Layer 3 of a small transformer language model trained on English Wikipedia (12 layers, counted from 0, width 128). Numbers have three digits each and are written without spaces.
A neuron adds its activation times its output weights to the MLP's output. To switch it off is to set its activation to zero at one token and run the rest of the model.
A neuron's activation on a vector x is GELU(weights . x + bias), where the dot is the dot product.

Input weights of the MLP neurons that the questions are about. A number n stands for (n - 500) times 0.00082.
n10 (bias -0.205): 532703743470457483631617504411266440232658631471329548715526217314376557634592522619797624546443670357803222444465304348390667312474439241600310638819256575660524428463340462385456471242392456513479482724474559295534572788372400599574660835602719558636229478477630708470597548517774296623319450340437563542688196420372600726410708795479473461299539465428467428608583514438418352379496
n43 (bias -0.192): 404640690378478543396545608563497497459393363518620613557478526546486263419605583613494254584545449407373663579641485494431592528465558394414683373398420666407504373567578506298504422368603610522594549484554420623255617586471527388538357348452567470677418379462490687356533391599729696709468373305563614491598284420425549399532411535570348551749583759376491477573475373409375483519513
n87 (bias -0.321): 768674335500410403606693670714447675434412661746515732519558601672537281271795418623223274460558746471598304567918440678603657188258631268542365357632142476375560525431491357280414521624555505722660363388443214403585699295568738533326409722590695406261632383744510279663515664466590399651227634365330236112619243504607521425383562400533576558525289730124568314725847555395591531495524
n108 (bias -0.221): 518452363623747251336450816205496638658438556509504566553467405534536521724792574343594462593637731455839529183475373422532418459436417757496240759315406475405639616382692599559602659583171596447532412508652448566685419414525301680346492405329692665625461517575412572492688387471471504588710417259676404302578223398361636646332680672598370385581336525268398732496477470288438434406516
n149 (bias -0.072): 377303509525294563173562531692467621335469543267604521492434479613401866750352562473500504671541702492825441684744393339324707358470438484346422410306433412393505735379548555584343383500411766585632558671471264512508862602504624422351586306550512221558313211345227655422475618254663570705492750634427590492466577658322640672463443365740617484415463373414531487647481547396418421475524
n184 (bias -0.299): 332446451383354451373500312763406465442529525199377409570359413588294555441777723541512764514492284715444392542436248586565570392664295859515453375268571552504544325399325413580324750346658627415554520663481537528523841387440476574496589606751574536585552440526567652625587358441500429679414364598191715383417353673376526439507400500605471766468508434622389304210588773500363554570407
n233 (bias -0.177): 527509460513655500420334549629364496396345345561715385618709564483784380464487551645517734540321492559427569482361410922409584492332406435705666308505354319619433474516694480388457430508540487375297388448394607500305474260414587352550432718664386395555645647378650418415345556428660326720322627357694604500500740598509640171024495836576428330267606322473407522625859584542415713420728
n317 (bias -0.094): 479606661540691481542675624392390304578537578284702505282395450255259697127489530438684418607209358654434581361633701790612850593524194475764465720380424860585652552505539222459344270366634455466393637657684182435568381614470892480250330500575465300230386541819564587595429901704495495505420380349386366116430347216484265844378399462604426808459575271412420338359230500473400836818505
n336 (bias -0.255): 549480559590530427476330645422383615607553409357435382669500337311624248730560511554534550716322359553496358653365565500537422437410458409478621857347345400470653535655646340596458658312375652378714393817429677504445457324531705515717582417486459469406453362549593396557389334538623307650549595496563574554167489500564612583316528442437428530309316556280668575340355649165764351620549
n337 (bias -0.291): 741843587557474386435571606682421591297391459466335731631668358554466281455537293588539572316248665526348558462455547633534474565558274225411328733423542679874425427592577462500219248411897616621586580156316578607328655513321644522462513323587500250586684401592557604509429078518548429563939606361555581496567469370486495362404401408382769487696368671367500578385440674254540467869369
n338 (bias -0.109): 550462552597535465440457479644583655514670590440384731429334652485760394571553234466768482740493344532682339354551593604528532560349446527621482678461486748435378466661305573474456524590452329560451372500318357428275534404569630400538466500612642663605575709603708529309664710220489406467704597149351250351323464272584453406429546393582504453522461493459405553555545496311468581568525
n342 (bias -0.191): 394636474557500240676266374415471496593421822550363442439294240580450263435595537574545823720620690520408253746177287516580597383431455568524582563590488592943597526574460634312371532319662521508388750442283453525352402679688659435373376323477476720389601433671645513586467383574630562467574536104381505393543528428379387684452408482484470394381668160496504504380495718716545535353471
n350 (bias -0.103): 640135475606528383312369531359602320488347449600508357326361475562469599553379394628480488345565704415426587443567277426385512468588512370288748473343551765557459813500567669525454679566407714452556322665492491640377327355537490642578461635696339437245643566781483396577657383350415471301484524518555321222826194320367652245404456464637556614496573748271523474682445725299500839606508
n369 (bias -0.233): 561641431535612589279588812414482556656830380392393659544610588698553522566351575592478379469721405342621563580509487112466387613600451522627412442524634603650480418408491843634431331475327722297255621549811394181152349788545511351374337456533382337586412540598453666438558679364509496455443398328363500771371156310523331482321608568265407478723289645353554440510272784264377697430631
n379 (bias -0.155): 634295626654332576810416404495312406184594592467551492558320555351303656520412249230571432674496249563559419540684612341268496521350471388540654541642679805575778608345366576542580514436677310320590610386521400517410556434458444629211504441814595638613500411522428440396530734521711270699379540532387439596186603477641871509474549431587117696237712550487540469573514626505412286562471
n433 (bias -0.097): 572437442354617587252579811504421582407449331509568810610381734601352524555412543274504419542544554121396540623702363599608426543557564435466460657392625584358371447406546538440589204447418524353589408484449388448314377445560266724630305560396461773560568576521623262579384670358586555488626569577574587652263430289421327636754728561645454792708480626541496360448634484699658576378229

Output weights of the MLP neurons that the questions are about. A number n stands for (n - 500) times 0.00079.
n10: 769583659638404514224299385625375647430522468490503453490325439420550722515541464363592540605408468365560564411370394401562796437500553521587418706746419690423503671821381711666443532467463785290380540445601284385423451516444394504486281358533522427583379541643466548638487602500469417405398507359379513379545475526467380453358441593623504453270631439544455593652648594566573475439480
n43: 460490480464443419409599551582550572436492551401517626621478430517476655527446533490659374505563523442298592639475426437476495498477525518495551510507539503379534370635595483445522404731521320422527476521432479488538503415589523410512484384597571523511476428412503535311502461589697565429584628464453629512455430594524418537438603556354379449483448684466515577601567492434358539294648
n87: 303546527333448374486714627434643191468651419442383393521640451691429610354348338530433416438397740573638573535509733454611779635398590243504453639565320656380476579466374581443496614523514787453692716505671221556447398492661473846531537472398722332639537091620213278522487552615509318453151751513389564247601587479639276417373632771478389432538546329207487565540531544743532642730101
n108: 424398617517474480535611528530483518598555573472335488557510497586444366393465428398315399738371520385623480415497491509522678520426659518417367518616356551405508464617379511541676378582450631503637528519603443554435358606413428708494369438416689595622441573542392392500546459451588500420557622560407631319664292514348301463562491691497627385577593477653497401644392450532618420403359
n149: 503569494579332491487583490597426676536641420602370541439645578579437441413470440444254385445497497512430388479558408424637460350464267330406465485373603622661275494471353387613626534439605411500456567680602457307521561457552476475554602484415519367510659758516477566305369654532518507657598509512319426479536722480581459655599563351348475556674484576509575458558607479571532516368597
n184: 401635255420497541333527497509500590516580361544393658639661475489556440632656425572377522334494420665408520421426431581587407385500518560479658561416698494358554728520548540611612315331575677388594449497415827452465550545524482433535574556435639429474441644397364578386543486429541423643503408670441436420456393678416438512453444533473568497497485454514372426652393323487451591557371
n233: 587379389591391421594552493555511338660500642460475266603493554469595602486452561525381561555644573450627472583611441252442599478398477582610497430405645569494417424463472615465453573356432341450433478399537392616406607500487441517452249544490470659671279569441596796500668585635561643511575560522384488509494477500749506537683629374467449694389301509396446350556489306310811376322494
n317: 656332493560676598489497540517772358560507528484570489589773579467555481329655487483393380462358407599476447317297455345673459565503632591428728497450743372599635590359399263459527666500619537573512467446318953570287490519542479482514529432224518699481514500431485490575636423575456337722604362388583549463561358355324589396473674507345529364428518603413557494313423562342461436474533
n336: 461395534303574530527506497433534456584480489579443477527625601524606446384363390484584585525506465630494419602525681573412518433513506580522552473380489503505536353350553548561435506397503365660368495532505463567433589487706410500682482485404509430331541470498399346467648445442597585651542541508485452438334699542782318480445522391469576716398520519500365601429358511475573460406727
n337: 288544640590539346619506589551409500404544279633438500540553461520568411532515460412537534491366343416397582417458469823541516532542643362775350598471482512654373492408397540514415447586696678623279425487668507421325389387366506658521544550550497524396456343574450565428509509666536458596664580526563432585667428327595566418616473537630494462563409375459500500445346371465538506520480
n338: 444340453594505626445544427421406556460604526666633298552575448517549656456528644367355456474586523493570512533549365562403483471486596304469545379520440464416474664458612466650527426286362556420516569562431616520546515449368591571647468637345511579417379475525365447541409435460604514446497435520594482582500590510429586436467464728454505473520714564547490455531462513546479532527448
n342: 509564491622526598475533422564441442524506335456598577387506595339442432488650456569550417341485457483530534465541622321574513466592568527512540503425500541421427450351525286449548452584336610489556548540534608395765394638473458515462685475641463386481491353482623442314463552445485325445479601365568513574384564428804458506660395569462291384478494659414659486553591277458601612670665
n350: 631524520373483444497633561457452379429455497594581356368503582627639704530638452486451652480448542594460511602385570657614569533333471331566441650466453627450471460703446412429564636239452486411516547461561415395457489395514442594384392371446617460615322384500308613543558508554543469524648379605500479497562710322560390455455594623540518627538378431369393540642438437456632547436425
n369: 588636607695546682450317554441406554438434470607574407488413356350456481469463626694500619500696567341610500774470807451659381669683402611745307595488553517496531460508504561554700413625389562312313633557727615223479613615679764552363306394377293656409628692401458463366455673439621332366474409225301394541425191302536556619425320573026460472621649658352413465504431757344157696606537
n379: 490840500428355383606500540598527560621479618449467632405259283461461491775580481403365574664600565184579434648250514539661407581522428406609404634693460576549484462513532729369460398572693450417414552461480249451469435580445414300564511532614411558713293536586500523507539646610466518347517357327479488358638535609400269649517670493685493461552525461361436616438544660528461475395342
n433: 604391564561663500471481573522641400492343478505589445521557548444500508278694366497513823436673450449411361546392528341610443600571464458472293576513655422508618399326657484575449602555312608412410611460619454436588459461453522554402526532491506445446512450449294522486373691480568512558595500511500622521549469327445492463443516472442480572445675484508565564411443472602460503476559

Each question names a token from some text and the token that comes next. It shows the vector x that enters the MLP there. A number n stands for (n - 500) times 0.01.

Then comes g, the gradient of the next token's log-probability with respect to the MLP's output, scaled to length 1. A neuron's effect is roughly proportional to its activation times (output weights . g). A number n stands for (n - 500) times 0.00076.

" bas", then "ale"
x: 541582456619564408640475250451444452491493621295486482549487578302573534513563502635585512394476684611555615479420570436522396450279567671334504345478757568468422279625387534504643389601348358491633471427451323618627576499297618391506522384269392504490273426629521451521703481704596371408578443445500797648668578494542663497778382419516586329529384517427629472540487355602267460594382
g: 348502564533530434484677387476602532590497296440589450794615484615678356520714546540737438435560350603559189613510434562559476440602310597724729336477520413536475574376450493344443373369518485623467616598550689558551353271488269524383557659617751453483503453425668519512510531472435628468580490571427506526503280381448491644448193252605461502517510497431563527336426211585463565685393
Which neuron, switched off, raises the next token's probability most? n184

" tre", then "as"
x: 610358527478683416505539400470456496476590483388539540468521603325588506461496343740631503395404669373565488514391632496632479451339678694499468488396545520470360248659431689455655364686445348418593482448487419582700251527180606334564532396413429514415197464635481515480577556627484422340521317493506750568679588563497652444657355453577680447315395330489695483607492476613525282494406
g: 403618486593383645571323554537565554648439676544712791500658382604625736521431557430622528492384408410554353384605621632466575527377534562503605407524440359462501480292479324333761586542471382637378418477523386533442333709306300620593450539411648583413547501559578639677539302560387386489503473272487574365381671480351693574574392593470506678402344436657425308620414188444393524451524
Which neuron, switched off, raises the next token's probability most? n317

"ol", then "osis"
x: 451517428513536286522442242409594415485442528422480599481495518355603546654522535760464415343342607436320533561427538554602336565233549646468465429559717491372425378629410557585590370658419473375555365568536391441504381540353640513590557492320431437528379587645465541477495608537459380421540307500449679581689585716495727620863421552638643372452406438545671419590522490492303206485348
g: 553753703489333376551455560423701566413446648608558502733440527588461608488552396631371419524407245475423312446546460644314662521581684460669573405528558456521386569580488357284663505534363373483603577313500492452517584525337398719457846409278566559381490258540637428532489425422412230513298469427709692579391439564346528445695471574555454628534414579537547588391413446518344456524704
Which two neurons, each switched off alone, lower its probability most, in order? n149, n10

" prec", then "urs"
x: 569409566572553543605455431666458562492400631350405554591512536370594439617470317633678427349417542521496528605367455574480530690265499697290356283364652528404519385638495455504642553630362332540626517443445471393658486581370647516519622446324282515507259468625498543534454494652483374392393354438452778399677582677507599398819371498618592402420304565451670514623554460587279317409501
g: 404336512512669241557573462566503634559468499565405559417554594318452680466572417431567446607514625616451478344615509420509510455648537564599323684362415293714470421506556413410658577326294644687531654475762375625531633549411606486368481651595614400392360504288630469483537554657397608311494473533433433382540835413473514462567498697364504420209370691336545305524427420629581351619331
Which two neurons, each switched off alone, lower its probability most, in order? n379, n184

" quality", then " ("
x: 649531579495636387554433391456575626435425633357462470539499556382533387569503422611684462362450528523412408507339473563705551649306624731382348402478687450344514417558551462537654405600394465422584509311434368428729457477389685500583545468314355421472390392609464548443574613531536347258485367483430776518620613613450658465876402524708588401538323539459554426544522467596392354530463
g: 524324571673495522434588753230487388445415452422560365709447472358480545534494569560571354442509506600591281501440437555608615291498565714463359603628527573672383649368431528430389592564591485442503587285311603376348475587418575487594433410469800697732430445405683591606430401384524488625508478470659622572678297208403509557259416357573476507492791450415463686443393439539592512598369
Which neuron, switched off, lowers the next token's probability most? n149

" United", then " States"
x: 482482466703595452512590228478580559446467403459504625621658501348648439454445349534547606386476508536364486539533574573424432651320649688287330300436607463331541394713525569556528419627458355398451416449452401441656392505406620501613535564281556713380436429637383486423635581443507520301605371522487774417705515523483749328726410477543487421369357453490593544545450505741406430397410
g: 533533377660575493446344499781281668337624537513318487599606420486360440509619414526578499442581415431504624442389466630519422545406483413428585563380528422300390428427711357463443468521260530424276413520539436558540229538441275514604661715529575534279280753507514514422477466770539722607749454394519413596511592611505631538624652511539535814473499598583601400606289385431318507448524
Which neuron, switched off, lowers the next token's probability most? n87

" species", then "."
x: 504540507533653564573526331417538448451498505438548470674346417469682586491471512708637523426421593480501407541439438461399612588264682664508276519444677558392406445625376654438730352649416347362571446396405353461689479471362615453593551404297397564555259467650510506415655520609615385377478331459433755436642493527498662349596406468623558512440413457468640483555427589649280468505439
g: 534550435638441337481606617568541808559392418494706404587439559465363536545573541538374432522508584462407261465353608591659588598529768312345413461611543216493613700522373496608495314568341508310547657336531425440673382358535398578544314487564533540422565464442500345794372537584447411653449463356348377655586703467535249536480619540510410611713542501662400440680376358536517551557265
Which neuron, switched off, lowers the next token's probability most? n10

"ole", then "ster"
x: 571449458613509461551535209410605532558427510362469502692448531322543526551512559531491435360304532642309318603504487534545439539269495660439413457525741579461446330629538594403600460660342393411562396382485444449569508560358676607620485516267405460500382614623499530377574576435472362398427401470543697610703602733497622575934379484684442362459334606487771510570527535462305268505410
g: 587411604519542556394462339469527571586825817727442578686395412440365651437257443523663502537434499347267439323608665443617509507568715567551677618367634176577590501423243524642524431654540581532481352641645532557493371414563423637465439472416403404429526471437549450567368646339535582408389485525433518450491335461480737178651442495529578356561533450568497345447466599426662448346538
Which neuron, switched off, raises the next token's probability most? n108

" to", then " greater"
x: 588539417545456420620496330425580539432504617339417544552528472386622524546467425604643549375426626681527418592497353538398455531309443671405495329432687585565457426506502547519649422688375314471659501491552385457589484435378621547512459501367450375407308340636342482433847576568489384231427355468440761499664525610544624628790436626688528396561319404434622473585439499580398462611384
g: 630540517590477480400430228749588742639513442500517355409503590553475663440573447519509531588484745400443467606565477534558550638462500482218266338137380341441476547763509818387648473464495427310477444495479247557655504606592410318694444476732470552528400614459558554630454546402527486519604553623417423401344509532562504521407351526593629568291614515524422537652316543441631406459270
Which neuron, switched off, lowers the next token's probability most? n10

"li", then "–"
x: 453400502585529475503466303377643525518424576461623612515570536395603569494441451693594464353397609376495510646419473485624411667285559644356402476540759527452385215699430529419749340787441304509572447547422459378581405490285621567488446575424402522459389556602376454433469642474549358400437349503537814530642558527523697549839284541612530413438307480439759408541476499548427367541328
g: 649528480613557450437508519462631607727455588457601604712575577333278510508661592405462661227674538391443457374505644643508542692618464486526583602510446560465706401525414399568462668573388296363568426388415357539535546627568453341706624352304578395177472580502730487567342428332880426377395474376492382582286406512373661466492510578456462610527499433603459474549257441520548587420347
Which neuron, switched off, lowers the next token's probability most? n433

" K", then "ram"
x: 398431513648537584494411245468545479443586579462503561661559487433685495576501528610626494402394632537420454511336534422440026640339440683482489366454588621416453349602402578592734331650525372502584541469546372555617398487348573420551475545323361452422268446634447540548621578530457473422478430459435812457676559539516628348844276491564453352530247435604580542613473503624463507428337
g: 708554499511422496509530483567362479457578278535382527476546366578321428673686493624243552716519602615290423337458742776521376355562465391405335417427364473547733504300612482453432539545491635622512622483375527586516659534605313518572624437572449565310283386563511490491593583440353727463588454485723516625434616491455462344724534337395367666490548386396452744632478483490660409278353
Which neuron, switched off, lowers the next token's probability most? n369

"7", then "-d"
x: 604484347604704484521526290332729522413463515391490601664575629432629562511484449599679408370289575452342365620435496407470484618306488719492345309416730548325464302562283546609577352579406333342557506557585409570707494576406588531527551583432370615479310412631438448443600528475462320382409458553429721531676624534498652441743302515571423375564320571535670590540466516672383313480435
g: 658410593624750586520624518544704296443593765252584497369542642326622438506539465276488530553380469386550573389635371292615661509470651468522527498617353624577315431498440710570457456728241465770625293493568482516508441420297656501402488415594587348701659481465475641407334543433346394563636484496428465530460450534629210513614422382648381401529534412373434444463597530476377390607599
Which neuron, switched off, lowers the next token's probability most? n184

"amin", then " D"
x: 511590371599505461417433302443646560379466489436489599591447488348633523494441579730653589353368493494405325483466605521670397579265562696534477431540712493345378281722350607431640356668391365381461368452387305522660429542350608415550668588364524460566341482621417445493597619574456422478473398532558700607640582548509744540862267466622572388468422510541628488522430473500468409458291
g: 545649694342402498425544481495597346343455556503512454655390555285525518512320539446477589629511481401466503565392427313317475604508697396702520428542554721496645628571399585682400592403529600341478601394432508436564519505514521255840476398464494429591594488504586577375408602459620675326477494464563355519594380535457370732341527700296437294485796631621240538362463695458688510394278
Which neuron, switched off, raises the next token's probability most? n10

" Sh", then "u"
x: 444478491455533493516376194551516651510678505514531524654551522424642538449492461602633469368390533449420611512416639525501134677345441715477398387410443673557509323496485426542631394610438375432578529452419438574700319504410555382581500592489393349484228332643501498458637480599410559382460355492432775485720620639509597396704372575529458324498215612511603656531458444712328447492452
g: 392578616478626238424578493371570530566189333410618580440530500438484486483668442454596543478311568516543456710539658457503617644502562472372306699567590452410446476568535472575580323478374513397511736660750253583438354468316784504715593445356454493285581486553420281380618515449383548471557284442550542482628473499226467726622634415522456446610721577568381523426610576435353391486669
Which neuron, switched off, raises the next token's probability most? n369

" results", then " in"
x: 618545480566754340553443414441455504510458557387408499601424524506559498402491499514601390402424539383288447594319545544492487545227505675423419349539670534403498367686512553478737458687381293607535511393465411526501506524479598466540526399338354465515271502627403571555599653602573266401411359445445740554741531654500707503927385470673545459444464551446637508423473472613387372498358
g: 445570536421633495395554484671280364615450664714463551441207410540556583410255688544331597624515358475605631520439703637677530408619392484320557352333420557594489398560532317434676474475508474626532470720586733513485361505470367325361773538374501505565376335467419380381479489576678444477626700391351406471414562751621460534544342489554516522448533316410618501596542213453512570588684
Which neuron, switched off, lowers the next token's probability most? n342

" in", then "ner"
x: 581434385486545512511562151483553589566443505311505607551538415320631466469468446509600540367457563606484472548544394515432507664381455776439545472387575586387497422551494590620597392656285341524539421497432315504657507523380653543503485489324368362427283476637390569517624488571476388231458457564433699492608586579487711660803380503578463391554290460518474611602475527667538459425475
g: 664426646482416598639550344539469458664707492531313495332531381505662508381356806356580405309457536478571494554580515679501455482518264506240595438330352460444399555509673590294730552582411454503468513501376615581375426599342441503562450559305591434569459641542419397464434551785371621598798674683602434324560454486333383567430609623531442532517518350472659643626511371476333288631405
Which neuron, switched off, lowers the next token's probability most? n149

"ly", then " we"
x: 574567427556609382567509300402677666558548469477355594566620575361543443511513490699510422339351669398383535579545486490613439568274536728511382391474597606461490255666348442534644487653312342508649332501484380496679596428322637621433526525331447360527375521634466417505672606603352413348423394446499664346665583515537645495601415586502437338473355525379755465598479596618482504477332
g: 725445472645226640410340264542612658612472488153451616600480599551461264499714644542562693501686386578660413540453427427445468473654398627386538614417323468495651553597392453653529650404576641550447436423557336545577595519453399538472392536362640455256466539396667389633538409387516600425563588433354497181474677379564354526452587586440500513672590461550689550656269357414539432452390
Which neuron, switched off, lowers the next token's probability most? n108

"C", then " which"
x: 474393560664597590504522264467524440463506501368468603777440466479698381507564480535577390369268569539468356571518487543417313613276451686494288389486753492381519395669491520497623488717502331423504502516451404457751455457469661511509572446477319477496209492628411500459692530480503410439435437473418716568768629476426680429933339487540427445442331448487701554669454541615369410488341
g: 560641405491582569419385544536426635735644468528608338616468526607583340482432728573241509662755807401543550469370504741306344603464629510434562550468505507493340343394414577255655655490437455459261598385382475564475364564332313326591621372428257454441416526701631495461575400489646422463489391614387482405612530618261583643649486458569606565523614370621486466650459434607461378536350
Which neuron, switched off, lowers the next token's probability most? n379

" comp", then "ris"
x: 607534445599655534528477266504463445512478549323504601489520425545679530475424441622501477409518617630527505496457547557619455630260553711263468340303607475333444396510555663537620467508350412476559448494452389526520478572358654454543604401338408452472214435615486580440587623672443428356495326496293744523707645542491673503861290464556583517424397345454630539609544469659382269373459
g: 569527447461396594431682339404408313665529351635367697553381475611474378524371693611349692661403408557257543505701333627369468480480490530610564369258477536639611497472675297496470480505476458388516608725586559590520545679625446416612463565447304451320525604661447603497743636542287523491667545538575470325389625535446653348625362376565308652462606291471409484529421506357607438240617
Which neuron, switched off, lowers the next token's probability most? n149

" made", then " for"
x: 624571512575696407583486138417504477515545586453440557445434546398565549489471468553554503440490606630509430472567546621481425568306491747602478353338640554442396349764394523516610312706416337467580399497437324444718497442534640432619452472313343403473520563612466459486528691560556337333489349528345727408678578592461667466746289533556573452474268545313473531620462514711259473553433
g: 555438499401459508627147582706523617617555513490435502535476392535493595385411378442410263413608374437493617388380472509672468520626660479521417732508430313602570690370271582434608706432325440486481348289688324477480594535564466190680657408459480664475584447516583654578316536795494531513509449351565456489372677425327670414544562692471512472423453619719634416390287526491590612508531
Which neuron, switched off, lowers the next token's probability most? n317

"el", then "-l"
x: 393433465574468377582428191396688602486513525386413580560571545344573420490446395663552531361336502485331561631466676595620413660249441655526467344527746628396447247548534551417594419742359350378502412502448440455671367399320659472595528626192368486577422527624433550437597594544403492442492399556435766468707676676398649452661368591540557426474424643574630478562446469511423272502477
g: 650335355629515512557607584542483479537678658293410771371549344544650645733609603614460520512318587418427595479484407494592392397552383410600547463486629488442438410412462588775532418687199504392374504675576432711603750451411379653571542539516514348545327481434405598353550316396422768572620350491358413373451494737528522507480409634646506615538325472474390308468395516359312620439381
Which neuron, switched off, raises the next token's probability most? n184

"ly", then " Hills"
x: 517580464624578437601551273355723620528525443503407610603599587403559451456518406545524447324356631489304564599500524517574425625307553698487428379453679585501483275606429416537665452695344337528560469462503390484597510417240670531426472542325430384447417504636460394499652615628443429341440432436469675395707623499572664441640421561541446294435422605389690440627488553637452473453317
g: 508521460548367540446656666657415356608555558478325710759638417622531500534524592385494514500490745593581481600535410575504481633725446602557565420173489422561604455467700403581388566246399363480547382549589408345737738420556582524292440416372373506402291303439464516423443490473456611520752547432521421506600550566552431652463526442304415447589455566520374893351338506402368295534450
Which neuron, switched off, lowers the next token's probability most? n108

" of", then " alleged"
x: 481557510458548306701473270422567512491448497426566551613561490406641434445478531603570549412436673497383590585508467442362391578271491711365468408504772631392557438577420524480674404639395317345497475454450414465533553464388703534585487436471449400300499463635503523504605591541305344224393413530472658465657594558519686472894340571702555476518321572416648542605467518535503394554356
g: 272561669429411582586392595694398588508548592636347484444556458601629525415464514304200656523453625382224348627703785595480445621377464771492428407520381469383460378675436491409479685440465499464316455512612673536604416397529622653309610303511661502521447347363652543552642449525448524549403356383344570467670274536533556545422335594465487600345634501376360601470661746493432557554510
Which neuron, switched off, lowers the next token's probability most? n350

" in", then " a"
x: 548548378499644483510537187438460557575427503366529586526597481371586429447522507573567488347438499606451491577573444486472492661350461751425571453454581603413501421619520601626623417646318247521507326507419325544526491489357667566521449507358289416439440476634421537550623567574392327224415384562446717483671517575435703624719354528592462446431353450510655586601484538641511537434435
g: 317842505498561729527521471483427464474633314449490531436396456568815612481397415488461511446481388606457488574479513511388535314347515598427536335468570801385471521654516530578488544588504695648394375396599583601627294468518719396397436552606655370480524460384402349470569500408465358502609406553382507350796439514396219732477498364613298605349746596326356407479731530554478604581477
Which neuron, switched off, raises the next token's probability most? n317

" in", then " Israel"
x: 569568389471651432522519240411479599531461472400608618536610491371613437485506487585578513362428474467424512576531457468432438653332501722413598468404593633427485441658526669576622405647347329527455431503422300587434511462327662565548462513338347371394483563638406506555598513529374330232404436538471710500672593585496724532743400498674485429460281443460594590566486529637492471455376
g: 388365651481360300475451765362451501302574385646588419487397518389756383686229440594499490509381513526429451705450378587460659654374576430541396746650552533468570367578386388359254313426598694588624545580429622376467592461354523498511644404693571543589702372597577431524599636357456458430624533411458587489516467443573438335268381514761578585420592340525436620271675582443520450634542
Which neuron, switched off, lowers the next token's probability most? n350

" ", then "7"
x: 523566430524558402492482126432502533474540428379405543561634534337601558512449449654746353402397728451530421627458428374368297518295493724479479376458674438394582297554461591554590422709447442440571567492505408420584582398316646510506543531451297475454432394619427482471583590597471379371464407516435790581709567563452678436708341491721564432657380535485637565543506402734294418361497
g: 385509236447589533556392361453439504445421284469417641708435549563444370523360594597568501414533395571455395471440338354726849481495522390495331428583472576500459516262522587640274366468510560370547449515416596288367564468607572666369591229519597621598641540595552504278783732541576654501362424678683437442455535610421442450334566453553514470532645534394508496338586632534784465481725
Which neuron, switched off, lowers the next token's probability most? n149

" in", then " T"
x: 573584410536602502545557284387440583610406436384593624586608468371609451404497377525573515364525493414355577614602433529471458687355438714457564463427669580492483410628587609544593359622389333511472425455459322521463445485351696573590462495365316327374494482632367534499622511506393388241438450543421772504640592570462691509781380538547471395474290469502600601608487494641526451451411
g: 663255735611507394334483461509425502545429610457699588351436405340453316644521617476560677408472395593702456669356351693450411576794485361427373697394397470459574378685350563524663511481598458513531583444319376376467686582453280347584462333693470475407452521600749433467581498391481554461462480476700520606357475537513417571384520777517549340567386369562580629487201623513629554559392
Which neuron, switched off, lowers the next token's probability most? n233

"eneral", then " "
x: 576493597572526367611480301347590434470506384539465554511534473364515452419417457607555502410318494485374541563510503516564457662341513696438352334508673431168383453737561477460550383819357408486590425434344422431527578561390646413630542539419377386384515559633373560528639661559521478412499453487595689510707538592459732407825361411631448403447393583404768503572433489757426447456276
g: 528532290375399458815271565580489507708491559274516450429514577445434457472672430530384495425618432628547464659516557409449441373583452677362568608487656511373486452570625498365445626471718381679475662287544400516388484578582626534381216619387470685588502582414714654431560428388547474337461372658689455436425498560471844394554652608418517471585504580290365581368359418480331706468275
Which neuron, switched off, raises the next token's probability most? n233

" Islam", then "ic"
x: 410460544537569305544430236432541671515532480445608525511422572301583538487559364526613494332377480385494673623394521518636494687321640679444395401526674425492509289600436495492720390746322490453586345454423357530755348507266518442643599507346472488454480420624399520564631504509456470362599433445511793565614449585526630304730361555623410421497361554478407630581475528575344456538290
g: 564505382371351447482545274675341301458483549405331638496488382362430677521469473625624535404433457508539653630547647638516483360584387490570484647327594423488528328578456438543566645427238511516620147548573517458485510453348163488531657323438406487455434593451544531465519420757515652635610538484627492543611505512627756548670530483385641472667467553629481675388712104407447598461494
Which neuron, switched off, raises the next token's probability most? n108

" ep", then "id"
x: 507466626559605581528392157533473366457486614395414597547562606449652609543477490602583409355448555494553496578445531574514587708288604764328470432439614531376417298663390656423621348621352400556547369465515358506514527486342631525466593300250462532447256434607481584502676422602595439332474391406442719581682592617483640351793368406489638365474382586461657466583550504477287421432502
g: 367497304306541464437385621691396513472180424479231476491772702530510527515555475691489273539555342429411487591500549503623552354452427613470512404618475381641630534555630573339534634651670545337432530536375497439448300610591561353532472448562501617432298513611286497376445394578654533493572504253612480634362393679598651631461525640505685761492307582636382265599558674470504429453412
Which neuron, switched off, lowers the next token's probability most? n43

"iation", then ".\n\n"
x: 511549390493590382459516255404626625416487470434511501528494485466592542585568445638601440377397608537494499535454460502557534605232688724459271431430757467423439328471505556541632399660310449556606340479398302497502476543284659533568574449283445588579378535627416633510663570580475404344490397507484671544628628515389601440928320552616556479438406560435576462540436528580418454472299
g: 470495387694302478666584479410648651439557426430694594546408554589335476628383663333345247583433510573588292282526396466518641545388595422509648366739477438547466778595386829430626567524536407285446719499410338467427426488538492393563330522580532798415497548493424315543617392472496495664513524505391546443695632483345277414319693419456546475590485363416429458654437590567624613435505
Which neuron, switched off, lowers the next token's probability most? n108

" is", then "omer"
x: 548540490580662538568462379488574534579512503350408549559463454458663499505456446604654484360322602519411445626547558517448505512309493716342375503455597610475466455671362515466577364766418276518638469377493314536641515488414605517449496456370420518399288461639356597419558627667551347319340372477370708452660627652504626447710406506601554440482403594306396644647449523718315456471475
g: 486426623563240555419649671648665479676679454520569596473581326366545582523533405431545291436367506657510504412470801605517688427542460478382503374528601478587268582440545402522518495514402256472291247337414709492613532544337664488328634444362452485385304324432474559536495341652315482719445426291516527558520624644279466576537696543576531544611434434574644504388496555418486546683766
Which neuron, switched off, lowers the next token's probability most? n317

"oss", then "oms"
x: 509524440607567432610426272423748399529502612419404479581541428507642524575485499672612409366413532561505298531506525564570443626228502687509415351442729514365296480719447527454697431667418441469544439530443452431620472361264556431566428455359459436546400587641465393445565493626384471419521498446559646427706613568461770572799365424743548380392332533519646445534485429705326448551312
g: 312285340498385589369460585484464473447499602322399551450434404497720562474418344513623512505438517683446523536592534352543599527534341637498486422666621569547300434465488725460491408342508487576664253709577706352411491519263750594185587594579359494626636387514462413573396435515451482449776316471477424489712650545671327645494418432488389598457564448521475667375758546320651457514688
Which neuron, switched off, lowers the next token's probability most? n108